Layer 3 of a small transformer language model trained on English Wikipedia (13 layers, counted from 0, width 128). Numbers have three digits each and are written without spaces.
A neuron adds its activation times its output weights to the MLP's output. To switch it off is to set its activation to zero at one token and run the rest of the model.
A neuron's activation on a vector x is GELU(weights . x), where the dot is the dot product.

Input weights of the MLP neurons that the questions are about. A number n stands for (n - 500) times 0.00056.
n5: 516645496415504500348508408466749631600360484606739519283459350270496587613525529551467650730347416434582585419472620429563523451663413573727406512378724655662397191584508423609466723377392671423504622598512415516602352722484298345285447199483704484704637672508582430356165496795508476267422229476638656544455593477183484552568484371580437458342554437271410369666484768237295500415430
n29: 664820717251534469317400441484633429773600571269655592391677449618418500610567719638486402600472568688491447553217724414789571469782612513509385531427601739245348460564680390579491672289437448451753637553465290403704559746543496589608397477445784504627595491419397661581397123496630504360796448609143748362343408517547696512634575482692358606212341477170551518358479523291508638452730
n35: 413224373737290539397485459529603709427561508344544422438649393349516692348492460656412558318603472294638469649423476180561611504488469574427492601379781492414711401395516477512589594351392573469288590653315430312583707532485695590914565802431622433636529766371615655210378634469401426400707647612375622393476465504431606464603520473523266382586500359528342567523402658640537310477552
n76: 560500424452490639600621440516582546559455570548703321354705419437648693266621575541324714536478402578720650665310603367340390369377390444579511566761409458469493618359478338395565637384603686532476700335580528454553554536582535440548555673576535518486470566395496368411500379600418448580618862545468755730361678609373415394603489413465384442408703395310591676439721467469483489535564
n91: 315359474221455490388422624529224331227634632536532495484505234484403441380351527572779398695539663409066333636552831735582445479392408490978752682619773179673319617619189174709489631392774572484619521216510464794526808624797396542834349441484563484565235759551283601947587500623415630598585286386295625541372275460648310332608563364422674440467695560360182785796414294647315548558570
n103: 317424428403714488590540427579417606572504362830446374396427538616417463564606459413566646437432722484357428702456467334328485647746433560417528596358508549347500393413624780415340399607627500565588500609568801553325574437544415662698447700550345467355511640469271586447583572639870532224549487392334349433582548290299435312583460693199686529649642563583251089429386237492477451544512
n125: 592377437392752496278563564463407657551531496539331372780356210338660321393512573838390445591358669257411524540358536488500481536533605595355548488327624464452723176365488460496450496652451441408327776516272464484620339430216444296336467447479472561639522567573625553634504334684403762173561787702528438481411341500590416536512265381354529649383467829467538616523662385589473556448508
n192: 341441523496420637412586493474720261617477536512361571414420203547350484819300644512646427463500655460520587571586713411467703432655454394620468727643479460322701432341439468626640413334564706678391464730492190706631732561461402282477474402467679288423482715443488464412323562477685583578247440457714311512464575470639600309519461319543536479716696333334405432354500234600285448646585
n243: 405402186500669607448628484532613491745428617721433488619405391624624315637382653370377707216509763710378367474470290567254529248598466534597315615487451267315627426761531582290308470786545559293581556703598479599604359442647401530530376629424621622491415500696587491631521280378644491611627639910379558538640268533374630308631595581607393643627371282694575249458288336400459435161610
n300: 270544417584477293541452443806590375476421681543529383103524585695319594372358313469623381653307446520427671288563435777413671682591696325740488456463383307432378472619475616448421464735470150468504444508630397608395523483531424677488600401653536435451279543608342467561430596736594620318724483278556587555663360443410577518296436396500379308508570384484801721348488454581645536412480
n337: 412435448327286474416798463614440654208650680788338450535456565548684375391314358398741407108505495487359604587405469364482376465599517279436412647617436522722638531549487452583500758568488517487599478478328509321425626568410761566217788468401403527374320763365398646527381505864589561336544382344255700521522761591624328620500622304617552482408419500603403742666779532872692376339531
n369: 383516398438450603621725413385675295378394616496656481615580433627537484472456573492512607595852492464504389360437127508388583225405746567547328445496488448464512476574639468285550632660557684600496340740622643420468546405278846288484789669578504387566675484431383674366391558657585564417516839456624666453402747368395387321520516488543478629399430780202581496609500562581241375540516
n397: 645617534263630483376457616455496557517109500441617665708320482595581612530509119666464269320573229101328439548422456279741711584707543665513452409265600513578624349648580412435777557355587706605500544566483218618447710644483409496569472491532452500612471345365522615496042218470598478345567683496426436491562439603551707476573714239729476545633329437339546315611445419593712685212518
n405: 147836608500322090671350424437372560517587644533409504592411634412500530508491504315431547574558609714466571525392513607575652752487554538459678646570518619487646466417647580601141454661556703204433585555783609449593679308512576627488410396365326586565378600435526689551184610670672403300350464776572790467530298640529304546686352660655481728278483321375581797562471531582428636542474
n410: 612460515562472360316357605597330515435511515475244556423571559478336561415582545388417373588438427485571504663313594410739402564320489338554604489665377560500500538458227444526427404305511544173471485303431353522217643576453419448246476542347284447424341800518537553485543519576334412643350532412419258446470249318558552463489404533797452723414477427436450411482676351844376560589477
n421: 617417602136468459369163551539553575447422550347556457488876162665385687434450235366534573766382436449378694517455555387535386479500533446402388397255431254649817525581432533198250330585547724571443471646430607583429660573488558575386400509483400736543574648520592546711460387663800769599373701199338461451525529673565588580488554852529565526373513603453412638553572384416278424496466

Output weights of the MLP neurons that the questions are about. A number n stands for (n - 500) times 0.00061.
n5: 718504609418605463409459206639531412409511419530418578540582584731124452544484688439564591568364492408485357542357504390459589478271640532526655411413428332397458457605431295397824313508261333585492472687430597559825628586496312706676516549385394600336397396356203705553582397395608365540619728428511330470572849500569606525388280365485706294761376573489537480582571444354643462396599
n29: 305407654456342641614614452462374332559638183461580637557333613377453451188610521409691420443398576606520485492695484509508500485392370440553240474564380461715570496393465393407528565508620531765520693653393421397722508352600463460218608408471180398438566658635815385512539740443357567668447403411447254531550718645410515542404321270363472474583508556660334583516528930329279660736558
n35: 257483484973652451492485532722543415538441451362564463625387508610487366642496512492741504608372665647651617446406450354664573627688199341312516317627377539649508340384639411516473304748350569401333663358681629221456512549463496309539611591518348341189535538375496286481591504481581457570372393546422293397546416561454534608464460511631516707483246666515745529598543302462693380797389
n76: 519521546705470582395237500411333425539422452490373697466681455615518494623320590438567629470585487411546637365548626548478613705422500580511507299550529468660545405405428447870659487523527540673577420377533540335473441497424493497427457583302617644523506514551372483606274431639446627317581442162503661323558470518526436479500419494724594534431374615490503283603420551550569751564529
n91: 476665532410549500427418357567548458669496492591590816487451736595282682357300859436590302417675451435395476468402337702620643589526500455595591327397715288438381484360520386653492325472557451500545278561182659541678468527827406587406541543320423704412424696504504224239617442500571552542558349445789512547476438563480306357379462177508488451683314654555877716777455546290504476554409
n103: 675584691602337360462558318425458610348557754410596396511468577566336473739259642541555357406482318595500531528567500701588662432494697532718297372482435434547500574665451404525486533595446453352554417432724429507569581500392470692393500322425749356573332332562606394798449403606357458406496309583611561445424428461507327700401394334528384563156481534381544537318374753515392570616417
n125: 299368464443595538566406412419301470624699462667405347320547615680586684526515435450335569493381214742406521496405493442625647381602339396667470480592437324607575678314439684478442235518489324536470456679646456350504572514599695604635379430591492527479450340511569196457685469259320388702507407553486433348359593427453794612497571684565541409652454435427629599453548523445745270612482
n192: 387452674492567624398582541493463691544531450554504671584552515550345313196492414314457244481652429508202507591531504726557377351480595666197527637489512551620616300617551676818407580485571210504617278425500649641485430670415333564675541564473516524587252193393518634439562651432619309584515475370310753514399655488544572694597648542610470428770472381436430419418519423556558709489442
n243: 622674261614082525754397677521403288578653784730525684513675437550142325513302302621541296238653151541564649584720492785325500566508390378615688523374653605553387560627272537522539360348328406369582279747607384474382449557473504352397535661749487468475416298535640147546367379492487470488478571734678461429367391580504438313564623376668426500316455730570504759539595474666572631469592
n300: 341451668657485585476412543330439476406247177526456440449496553440648281599528544552555512586539427570500504496556587335427468438657244699273429366582716288536775611422667430347334457424504703844504547545523442335410405482580697179519496630638343660477338224365790726575644558386433432709617639339416461563667570500489537337554618661545488454699651511625348356446651429649407390351451
n337: 531349774496390662762684480451387472546548602492372690492567430557504605537528488315564413584480713407135602500331569332582679369678504659298372543600198616343573570314387496704882520422303845457516436496425516610408523459603368488689726712587467450566589454468332391622587370417273438478384331358251576508256592556469645425376573614608424442491500507410684660413710415458306403383592
n369: 380525343356681609663319452519531378378474435361579372739638457370394466284338425430580575813681401356465470285545485433429508609343617488526444479460611194724380300354741318616397331426409509590432580504555563484668610515714364604504377572631401504303763720492375674140587682481703555552648681535686468607420328596543611219288516301593472584491487478368586578532421443398554562794473
n397: 511375474691533307597588327482558213512452360536444377353460507621174580515594696347683705724271607437533405428588339277483489584510376318431500416333536586451518431582377468597430478623467593472556645539647518372373373552500251642452496465416427375356529394451416492504888739496598449645649618568497645308433668565568354640364451360590686456532500528605511729749522428382327594773393
n405: 473563625253516620343579382481728536608596577668346508781196727360747563456400525622880467484496296077666406504574427526496415224550460595701468445516390369522190360612535420293602424438531599517654805504465500551424384634418332369660484560493561533489508563432655391473448614421311635610540511371422679527368671353630796533569360464469456420410504633493643581469342601412328415488355
n410: 306346372354608418559522404440640551647546541526595628567382439599623556571662313339440730406631543574328595407651307541559524550574497503434500361267450452422346320546711447641507423409592457665414497482612536592604347434500393630543480608476648496758597232639340541692456438311534373361550442567497523589599580478294427420430449552471356387598500419610740565480500666401369494403622
n421: 468687471460544601964591566598439586372380583493468397504700450369523330658522370306269512374698566328349391621523450607285413441596422348467507575570354579420543377635576684541686697439434584659603570461306460372378562692291523333672349338342538551468665516511482541386375796633511615383530354681503559546405370705504472543558635486547589561292403555381359337336449534390561493686571

Each question names a token from some text and the token that comes next. It shows the vector x that enters the MLP there. A number n stands for (n - 500) times 0.013.

Then comes g, the gradient of the next token's log-probability with respect to the MLP's output, scaled to length 1. A neuron's effect is roughly proportional to its activation times (output weights . g). A number n stands for (n - 500) times 0.00078.

"ch", then "ive"
x: 538456409573293485654657588622461401406530527487648789571355534324532478520582469596470475344520449520476429393498447612536472675483453473230593528526305568609408426279477436365469518352306596305561480602453569452522505607404504585565305617527391436515614532583545434604761558391389315573525455402312643441600572474433593760449408420565643499527482516629514571526668383503518450564486
g: 569247633424474419464594542632291411484426603447388274477495407477525448609733401521425528530229538589327568386587525396478454515617616526377531621645503498397566492614527514699573584582393519413624390539418422677604628551538352461468698454524373256559434463711312732458591474313384524585525505584457370609782396494399437328441604714654464484267452460571689340714420328578531627506455
Which neuron, switched off, lowers the next token's probability most? n337

".\n\n", then "E"
x: 343475505497369416470501461482598440335450299356615689650539345573430416520478527443466706453424532521500415450367608576428370471476439671282458435416647633410356459295663352540568590431484555537437518598447629436586497576375398596564429565516527458525666465333493491545639552322535404523601627472635422578550389462493648723553487478533814432605522393551588567624585525364637534506443
g: 575472772284410309461334662609522545591416457511598425571523400479650537419339466624616726609526244408416587486683541547438400462539567421504416548703407545357474619687329645442323432515540606378541481376430542489620367523561255537489643464567496512464548554453435718636466680580537558481305501492406568434401364715277429428579429749577414492497440257390315602537291502637554537753483
Which neuron, switched off, raises the next token's probability most? n35

"ue", then " space"
x: 479494401580386558560477430661583468339528528619479717569295448491431486592501636489572491499546521521542540525442734742439489592491488600261541485455339416484300418348391411580469224352465491550485532485387588469468350383387573513416438478535398544455627411423697417450671541518362445426517559507601622562521586542292712898452411415533793415553593514457511584525520534345438341660520
g: 311599440530469589613504354518556584440288486740365405596541655332469441610755350464524304538409445399556475302408455490493475420575609467741355462432356396458458491622424423528694484502378370587654531439286482660412542387505682459522414608540697461468503411732546572415297581296515644493415489866328587536558473518480496639369642598452535624461302382509799527513527396453621476647517
Which neuron, switched off, lowers the next token's probability most? n125

" reg", then "ional"
x: 583481553463407451704556538720483373541496402405429567514363424492472369659448477520523687417387405499367428475434495621509528510589542659357444477540511316547328408311682507584557525406208574526424427490614600530446460440478445520492405619510455324444576363353597509475769450430380511657514504399474440648625617442375544782392327541461894521581540466574674474574608404525627398560680
g: 513448561463397625511484452603571409578484555510447433469527565447543611587668457582554546597691406348491446499525482491607587473581722572608252508403478583468406516519486391437347485803407498610367356444634408722241365519339678631704627384596650423269315591512688601393469407474360371544571523700652764552373320450405395479391302465354494549530419405285439573837539460465496534463407
Which neuron, switched off, lowers the next token's probability most? n103

" cent", then "re"
x: 454529405333470560517559526674514281438442325356466714618386490399393511523541390599611534512521428492424494453407466494474388448478423643448583513529526388627338451380475432563523469480153481496452542509461431509433389494476525411666343704568391455575673433351624445493625592410454537672617502502487536551668570462542570716501358413469821498509564524655667559560611370272654480571523
g: 345311562608450635369466678540452459659440263512472344347391561563513464357627581438377420542576524634557447303563431472616521594593336472321452553596555519490552216460568458528386394539258753442484723471529557701418507292492330534607703578655496520457435358599430504662545376624460425516579672461443596501386485420632535683615598498354292457644494603392176646443480676499723555545502
Which neuron, switched off, lowers the next token's probability most? n421

" trans", then "fer"
x: 547447514504386474699497616586553490466428398398273620722344550502517432576537294548565593337450548394486457425351622626427408515508433677342497444564588368537441498403508463598625517405196718470483581474472552517528271636369548626495384493477529375491625407427477529519676585391460510605458568523484473566532569469310594854380404473506689495624580535513682469509622335343652295555583
g: 307583327454597323527485670431528533726362657498344569542525642568566457436447649359539513494509625511667541486465400229311351295612476450731522541362507548396820683528307575377566524336525543489433365566310415386475611454484426479478671491488496455767429224670537436688620437403441460402480462482418562615264742560480441370725581485457449516542618477545463554523679510396636458474569
Which neuron, switched off, lowers the next token's probability most? n125

" only", then " regular"
x: 477557432479381410462578493638539571389447388483498576524343414506382535595449476361632767404494620446581432451455608567553458491450459643477453424451561527560549454478393516482489436178286485563371508439475545513549440528430395481525360537493450433465690335296573541623558646417414418506433474604688577574449594532530582963445434389574648334745404359504576529520701466351568531617759
g: 312458507462534569336575416387563609391492680647436447639494480668408459710732580557621571686509610455634309297574550744687505662315552355622463320391307645428450353485473575594423410405472369496412435442398459404295688644321486525713654345478697380446461340699569595552478447488439427547507549554486679482450395520605618509398379422444381430599504487258408625708620520428485539558323
Which neuron, switched off, lowers the next token's probability most? n5

"k", then "st"
x: 570552479452527506733484573662567432327556451288451657707392524525346441706515510522424547417530496598483379439476587530403493410545658649360458522539325515613464520462612484346509506306320567315434373493433397463368360635400484602520469636344554416460756309473665483586508624402494343563585472474424544389468470615606507852404458397530789606497492582428561443515601475391668596568429
g: 449547415599479392568581677524459677478487711450601682521363432512652539401313674544519321347373611651488437502507698600611303634518422437562505473516494345541402478630503396421251564683528505434515401331458425600449563667610726629183533518436506580519300723547594683535513421573473505568626471355599645536514391402398747567460253361474295468667474421528442446438438602468246496461296
Which neuron, switched off, lowers the next token's probability most? n29

"art", then "i"
x: 604531492477459438697515454653508551390500373530395636537385423445594436659564517457509435326432513565577440493509621756640610608625455513365507417533493400409370562360580527370369498451513479388601569534381493513335363510430488503561313718598510403391839234390433412463748441511486315578569545533551575587564432502608552699452406584530760412659453353494495522592375429468578351348515
g: 543436405723397455646463261600376489584681587411559445424575280433551593639355296691615581370583564518480674497682188710483465554617496634497496650441468704486581378484503362436469392660618275480496454595730522460633545280430574492464390512454759523367517641332638524450637536401554486384415398600457521631335482608380312289411480465344578548403558413562538437517659357418438602453622
Which neuron, switched off, lowers the next token's probability most? n243

" both", then " of"
x: 454516454477395338483595489552523390492534454480532655537437428545447553596490425410555768332410567386521521513464652446445438579498397698503465382381483511575494509505548427523721482376361514489343519497400548469521469745449494548384380394422502447430771299267607392540518570347570415548490663490594531595430603461484604818423464383594809438623508420435572477632752468265584478590556
g: 568600341498356531313465560447742442482700395711404421641370382536630758609417463549667451606614525734542513568637529260285695540444454490597412348472569328553270470669635510453605635612356451269556460435607333323654538439344350444445472626575396303549660490396497417492635499640471488595431458514543492602320604509630405539629389319619601440314520523539561630463361446610438435511378
Which neuron, switched off, raises the next token's probability most? n192

"ison", then " platform"
x: 502454346466449431716637437581595379431550378477470770611460616507409579729390553533514637387561463529697339511358611748658472555373366585464438444537435571607411521402499354446475418261400482344457449519270481437619332620400509588403273499507571505333549465460635423566674526448327502558546472494599487518542471481418633726513443442517778527461511577572614628580450401403442492588442
g: 491861566687645566573584522260529496470493572654423292461467402477481490384370509503582312461577446332442493351658459485456610339419569473603415317369483522579596492583507564461634477545514495640559481537594571539393528692451688325547398570712619563522441374595517399743386599359567437391385437697358502307173506600364452562419499408599454612300413444637816498464524603553536238527528
Which neuron, switched off, raises the next token's probability most? n243

" This", then " started"
x: 404550450558425434580630477540604489368381509475540637620465463591411596707392551519471673458553651484601348381455564611590362552500465445392554408386499471483407468388575458489605489552394681450551530476360518473396440624474438417415346485455468363457615389348606521555494565385386337479587554438666402647476516560299476833390489429534826391697367508602617532628531499266670452660526
g: 449390572584475663537541581353356432395656601740544840365502633504439428632545489402499470543608480605506490525485473626325527478439509702438623505507571432463421445318479601362615580278526457714366328559402433479501510596355406577430392854668446457577215519386620272464495414510508607567715428327468437544385457468599672548288551410676401353371686486568582475630490496338316603469576
Which neuron, switched off, raises the next token's probability most? n243

" the", then " time"
x: 376526410599457501660595452597669437312437351410605610516487497486445426518498480452402616423442511342501475476325676532517434607553625615442479380323508566487333598426561495508560479427361676500513551523395570425439523633425409533495487504462507468373833305375650522527519647257503406501605643458507533516578503594430539681311550521553737419558367428522622623632604480369689421547456
g: 450381290566576422390593532472454539427407495464537430499454621437569458615533462602397633656388531788595496464498611272244668523504325318570360580517538400434461561530597639346418637517237635744567420601467309478546534449666474486602465545557383348521773417623425325573357446556344436523556416180277416442551537544406465675586682464509621530517655663511514625463663585707536455400328
Which neuron, switched off, raises the next token's probability most? n300

"ing", then ")"
x: 337625331388602499799472503739475460352560530515329738459377500454325606682477378524397654479520479512532394462469672728501360510500493664602484407409399607581348510396459466442508464429397445454598488421383479485567541527478565657567433460476528537577651451541649415380611662436379483543550474413519406514475456445482598775567441444541810423448514308553685597567493320299564432486441
g: 443534548465583390406438639442652542522376585599525379502591548610389575373532573445471153582505355531668620573608666299486702342442388469575535515559722535694504431429489500421502489575487638645488634260421513374648711528378446480555563632491444437422219525297378502450654379382540787607634357405452636230600487463689483593456560472428269331466442676606483438449405512599626419545335
Which neuron, switched off, lowers the next token's probability most? n300

"l", then "ight"
x: 627351519433495446619507570509352451469596453465461613491528360383453389524473550563379567561493361363539360575423779499476340553507596590366432512592442472446467573264465441663653600431342544381461501449374377321456549566458532418541424644490518492514615443409494399593587624512532403522521507403435553478444487698556605744410350391566651436617549636611575489530667328458616477644726
g: 522293593643648609715420478337482609518419545504409690506736452527633515621400397489563399374364608484614361604501605799472638504283528517586530480420465581419564770598533641519485642485513589620485477376521475463554589486538622317148593374391517337484562301628317603386562456493441600398691448417420591467379584540407503551367444547617439436555274244283531440726580379387489442560400
Which neuron, switched off, lowers the next token's probability most? n76

" l", then "ights"
x: 618409549520404373707529511577489488359471397482522660609352462431301391636413511473615724404492480383527440445499664614439518440511534635295600339641455459505529527299439506631580418507217479439458531567515551485411339469380434593537347612483411469444615320392545424579568643324474515551460468482477460532586586655334561677434427543447680456563507548624520487639854304387695483599616
g: 370216566525786436679404700352541512458400439537395567464627655456426429475386659520514624353442549352541463512578735499539563633240236486551422513501584537383509571607487696519325511428467650611396465349401378629369685611542331555336646475471467277494394549515462529261468508547467507354479443599596751606428654534432520628521569484595745426594336447431648374458581460344428433696610
Which neuron, switched off, raises the next token's probability most? n421

" s", then "ober"
x: 659425580486353457782472467627447509419501395421444625659273477613529436498416490529509627557374624435352467500460562695359597441521399591288499418545470432614470528397528534594518487414186502401539587542438626491467418576381422534452308552499449376432746448466473498541573554317421561613437606446468520477532548617359621665373401452572741380614499465641646604565649351392748395459601
g: 546585467411473684351602201418711517513632493564546273482711648485445578511460518419552487665402624775488604301586531345587665339596387580425681684602518467445578473358493455572551444335592495372488305609466534578538464435506431446626620652408367502558497541558587572469529413587619284579502432462448332557502589515489318462359342627479241497822353363428586257536679370518442606347472
Which neuron, switched off, lowers the next token's probability most? n125

"ay", then "ment"
x: 530513494579317458645499451507583495403559472398387663620370712296581502617651550540424467498537558571482421543472570501597416474453483676204601578459344549614304586463642420477481435281428526386596397533369422418488426598357419718478258498500544504460568379556599444613472556469423476371526564356557562505497517640380486676481367321509627513491557453621678529429497460504663536612525
g: 437596608504392332602511430553461649651490607216604446431596536370666584471455480388569738551512401620594561367429559524344498538661522419589221687574520494653677398409440284426593383457516539302518445565370187387507308371304471760396607455589535563588379569374580798682615438388503655499340594560486382539602537495569492614603359545371624374499499490562311567604384556543450369550488
Which neuron, switched off, lowers the next token's probability most? n29

"ection", then "===\n"
x: 538535393463443456659573351680561387510638399425504657627352526570499501577432448456429729533565466498556489388452634789427376385469329534528544434535528428594287439317516450467457378339427476388554457378442548477473429558434450551474313558511578456537618492587705396408561524416446432639534457374647567627523414397370585825415301506550657559546675597582617592559629409405512386645486
g: 475357594180486605400272701515445656366427524515553592714455615524416494657450724621418335703443529538386527541506486333516423393354603684161535369419622526375617690488490589412728452477532564508521606531353555659524525410403561551455388575602374422421426439356279564558447375285562419626607710169537481423636530529585589491546523443625531470615391528569581435489626378470690515456453
Which neuron, switched off, lowers the next token's probability most? n5

".", then " SC"
x: 352467426447430404474551417536614461390471345402635691593482373551401375559426546470490756476368517496535332511405633566405359459498411632241439467405619642428452479316585317501557572414439555535498522605500604465579570545404434563539479513524574509570648439244492511546582505331505429525576639493597402537544396511514678717553426471524812451647524383588579518592642517362669544477465
g: 711711515427373553540413667401583677347508616493493415420684466442525656325525444489574626308474501251579692423564620523557415466478652579691660612515558348355404283719497443441594607528552498477429605529400651441692644485521647432396516727424438349339356538728507409563569605533464525610419476540443345488521387638312362478385324519692244546360536477443357509471359473520640256541384
Which neuron, switched off, raises the next token's probability most? n397

"ing", then " Stud"
x: 392590361501513515761522515833446520428522469543495797493485558520450597658487398509352563500536417480543409460481625843493265522435495591584415434402432548525379550403436340475543441413368476455570514373381437430521534515457596579533422431450457525652555456551574425416608634492411533520531509419525436427373547522450587770552492414555774508333530361581719634535553329281514425489468
g: 608716620391660380491557520568502555491303322368481598401555508431581506291400504501356506499471391367449462575403470440520522364601570447504462419420595395496472724474494516458658655667669388474476527659461463332272381467484537422745721645510485333434734420310615648333442392240592453728683575589435393613599398486423616444647260651528571647438588445728304575390572578404582396552466
Which neuron, switched off, lowers the next token's probability most? n300

"ap", then "ler"
x: 544461476532414490557494495581507415532486324475479650599331535517624444484583450622434450593452452403432277554529469645530500563272586530473513469558369528604454441325505460485537434278293527551552558522458475395395219646453503454416416458479405447532558457441835428579715550517528480632482520458469761566530512468543759691411324430500906440481544425664432563472542373417558582596600
g: 414532342471632455505696451461357640521551533516461423359208505635634591505531627483419508444581634533441562433554505627754329521408491492542287235380517472487595695650638509409582365303566449701471452444550525625422630558566415559406395540194512389426460777590407402390358532557547576739294462365588526599469524476638384629317296381624571559446430570617730347405543618453602529357583
Which neuron, switched off, raises the next token's probability most? n91

"ro", then "-"
x: 499477442460432530508482517412554620378477419380353502570546507506547340660352443658468579563434552497454403534443580652458397673559536574311541422473519599384358475420480339530489316481366583505711499468458489412385309568478606634503416421478443423487681388416539473420628616525494470425425568530515571575419474488417664929475279480620921580516515534544464526648632370441475563487647
g: 391760538333554633269292637401608297373521656504377414622217681434426674541565496376552365571457527550347805446243377487342599361416394436592729468486525536489438439561589516352732523700479405545311410577239442425428575576581595384728437527560537591634734476716596439513563556540572468422408519447594530491457366427544442507553556294610473466511501416462523469640476544548441562600503
Which neuron, switched off, lowers the next token's probability most? n125

"ater", then " tr"
x: 519516408552378449621493526656594507447540317519525681553460442489452342569482485639477561383521404442488402485381719787610539488551494660394488440427554474549310618479615485527485331383428488556570469383391477516481318588443422371499449485659402514536732490341713389358569543642388376498427529393472587547555491516431634703399398529666861553658607389537432585504570479391437274460517
g: 513530676549329627603470658663397552590583558408549513356319439461394560583751362532402555487567518421416548516658617601424509450420459792515544238553552287538502605362375480469628407526511643430399511380222457401677549724522512520375639310524717444397507485611603518553615503287453567590578280331278514499385433546324562320610412408524697676351696552491610439570504613354438550424407
Which neuron, switched off, raises the next token's probability most? n5

" the", then "rap"
x: 397519450558392487558576450577614449333453324398636646598518470527416428546517450477444620473420523325510403421354674551530384572437517603451477395295428529496352564422542428532557548460428660577488527517434616451436545605468396484404488504407540471435800454305564512556536607313462414489562703523563499480532511619407616747395469536556773415557424433572667622630579496296742453548455
g: 439526586329334620582602422488499359249565413343570523504531359430638296521417418843566568775535275508387488587467485370496333527752555433483529627714414488665525554369376528502357570533695672587534626396631393479492480325537323418404462491481431452288535559459507516366608528604435621644428524698474619302436617460454714336448491695464609565257577557613496488538296552395622503488552
Which neuron, switched off, lowers the next token's probability most? n397

",", then " every"
x: 508563448396359395524488530449513562586513402419631751610388542652425461535531537501500666529331540444635395475317601541503348588528494599307507446416498579531379528278634305486505627413341377397503392466459556528505410651533470489484458567444521450581554424308602568458544634317505398463605587439491477449501542557552564847522371449639851340721453424525509561579691365411586507543474
g: 385597511673352539534619502388486651277426680344458460334543443415516497568498461489446557430615508412377644602602455393561851516547364364398515531445885577392501485558671398432568514567490419575400600513510603539461470478635506379670550278335455577544490649614338709464518669549566685338497401484570520605569422490180569579496557733459281443467390446515399471600577216302490561381424
Which neuron, switched off, raises the next token's probability most? n29

" v", then "ent"
x: 636429495421399462589407465714473525402504362596503703755442458463505343513403542537465745501464531321465534438420490616388529406570582619235485496476388506532371533330431463520509538328296494476509473516515679509516479514344462597466392489419408452401749393386505368499642585311570408640382588605494481453558534685533530858452421394479618441620470518468629581584665396536683495544628
g: 681569461547273327471502205586703474559493305485502580558438574496623571625438359612707463610624342629599371537333503564369428358429587665508590495478537387599564634425555561573524609419448488391748604373231318516523457467348390360382498849450440491452471459264423405540448634327440768512439499451416626395519618599627526513411492431552541589533585555380460686802567394404446432509498
Which neuron, switched off, lowers the next token's probability most? n410

"ing", then " to"
x: 497599370396466485801558472609557466461541448529429760515396522439411596613489425514401785614485482442429388351436647669424323488502608633645414370454405664525406499470440374583588459402358557388578475408356432427540465536475543574542331398516539545580696619466520465444540561436323427602564512445616461526510507410369634865563465393524759455488575385551636581496571343339387477479486
g: 433345309715551580671571442709774354418537347545434518394553594414377454464261416690499574690568574611664515399310462400617437582367438391357539403526495350484387676487517631491510436622517516337408527582560406435529489243614469637393529563579545349542525725260403501661842503563490395519658418597432501619420515537573328671356517574401545494474739656432379461442490341475505600373442
Which neuron, switched off, lowers the next token's probability most? n5

",", then " pr"
x: 551523441380317407705551507600547552483495436370631693672406486533364421492395493502529648454314531451557425351373671661473376535521458564359479329425521541433360515405544376539603517377458427465536381556393634443559507634470501507564369592456577530523487411263519574547572597318444415475607587504548564491553521471544591905515343397570788415518497420536652703611618382348653439449572
g: 319535521345486478187457443544492429385472553403590366736721345560520449619642683518447502656547487504279567468251474368550430545486665349403696488503418444666523644526706464533648373596689735426469637410470448548280313427600414428598633454318360518566615657437545791484379460650298409463303504411467522513618538481504505631524485495521535641485353426366403573468687512580565340496616
Which neuron, switched off, raises the next token's probability most? n29

" and", then " the"
x: 469477561431415400576481476460495577501457395441566706506379490541403569611509617419626706502459607404561461354419495620517453513464551455255457324380557608505483442487577378437509583333357530601497415459476551473413438550370447464593366704512524592671522462309591598562407592295379402431513574463522477520560536570543546821481428352552929331700398542396583573645586461420571507460584
g: 394475561572526377497295418297361519319545430541442388569622447402617436579717365529490416509435591639562359425558510432620228504448693500327479421561425611407445428377518224748583647453547503611404429371334592412829410555602772600457515546723425607659530470470532506629551356532569593380583517516570402586596454242606436360477546560527764616558433671566510283368568615452497356444489
Which neuron, switched off, raises the next token's probability most? n397

" dec", then "ision"
x: 537507452601416542641566465678526436375466257365417508637390510421474408609511480523567564504523493499463566469467545497470351534477506662222478444523487329573457540316613392540557416521273599424598630469503500496493442427519438500454335584536403311449631334299448443425681578440442484698539470484611481619561537601436619972465450413498784533517586590476702537473524305427813406585490
g: 535449396551648338423487644477488348642634484753450475491711358588468401426433492370276516487485460573345496387448538357593539446539524560541424567415455488614546429309536508722471486567534480315558618577603547580832614253485564559749656408576456541518405496376386316447523248570473307550640454710530240416535599710535399504378633463444487559570365596298567385295500519603660413737527
Which neuron, switched off, lowers the next token's probability most? n405

"y", then " for"
x: 515595574556336441687432424635459490371552494522487640460488450423377440623447463509462593507543465490439358618435661800431342545508496623336573343480550449585350417566434370574541394310361431568596464486384422387417239698520517416472444538473493623570637511485598503572700572510521519560519524497519696484367549577359565795391335392546952446501424521591511587497556330356604533528471
g: 505409618447694580449612596607413483399599326403486743392448456538639650406574609566728540591524612386485675557655500594445410384413436479478643608308446581388313346406456265489309595314511457356510424437748556544718549603693430477370420391379433468284466679649601354384600515579424433537528407420741541530588497433694462681486608417680392440419497541542490339301329676426368598427516
Which neuron, switched off, lowers the next token's probability most? n91

" b", then "ure"
x: 522565515529472471644557554662430461515514326414443646660348475491522324491349512550582660552410443469424501367407573643459483586519336534194538481461450512501429458414432517501572396275195470519617615565428543538401481468458368616496425603470330456457700319382515437599607634369486551699392550446546560472580621608457578793436334460493773520596469597594610558514698321438721454498571
g: 776468497394519708446597535673536514210354575448427479516488441504436620577369378314648605578496442660508514537460484533393643378457393308531553508323504537499654627525495441506494640535609296671614434433514478704580433390339549454379516740504575455427531687481199497515405488453434764521623532479655407497595539440452470430281442643514354655498263443508345460804332532629500672418314
Which neuron, switched off, raises the next token's probability most? n125

" s", then "ays"
x: 633436581528344442792527481664455510420443400430413661655323480625501438538377478516509642492381632466369475453496482698348597469541400588283515360551529450599453554372552519569549451416230468435548578559439599505405416547406444563466307592460430406377699411412440522508619572281417517613432581480479479491505588593349605648421399465580798382593531484603644647565651351396764413468600
g: 497468361587528298344451526658415582422531600502470579482728605557484603619524414508610566562400448466394405477460505333340471352325528313583314508511658541620528388487530550604548522529497465277558407572428465494975737615608519367523537275568587529543522563540433424438397432343506663542529321547560444300527528516464361388745612235588487505577473571325638293461657434554553549803385
Which neuron, switched off, lowers the next token's probability most? n300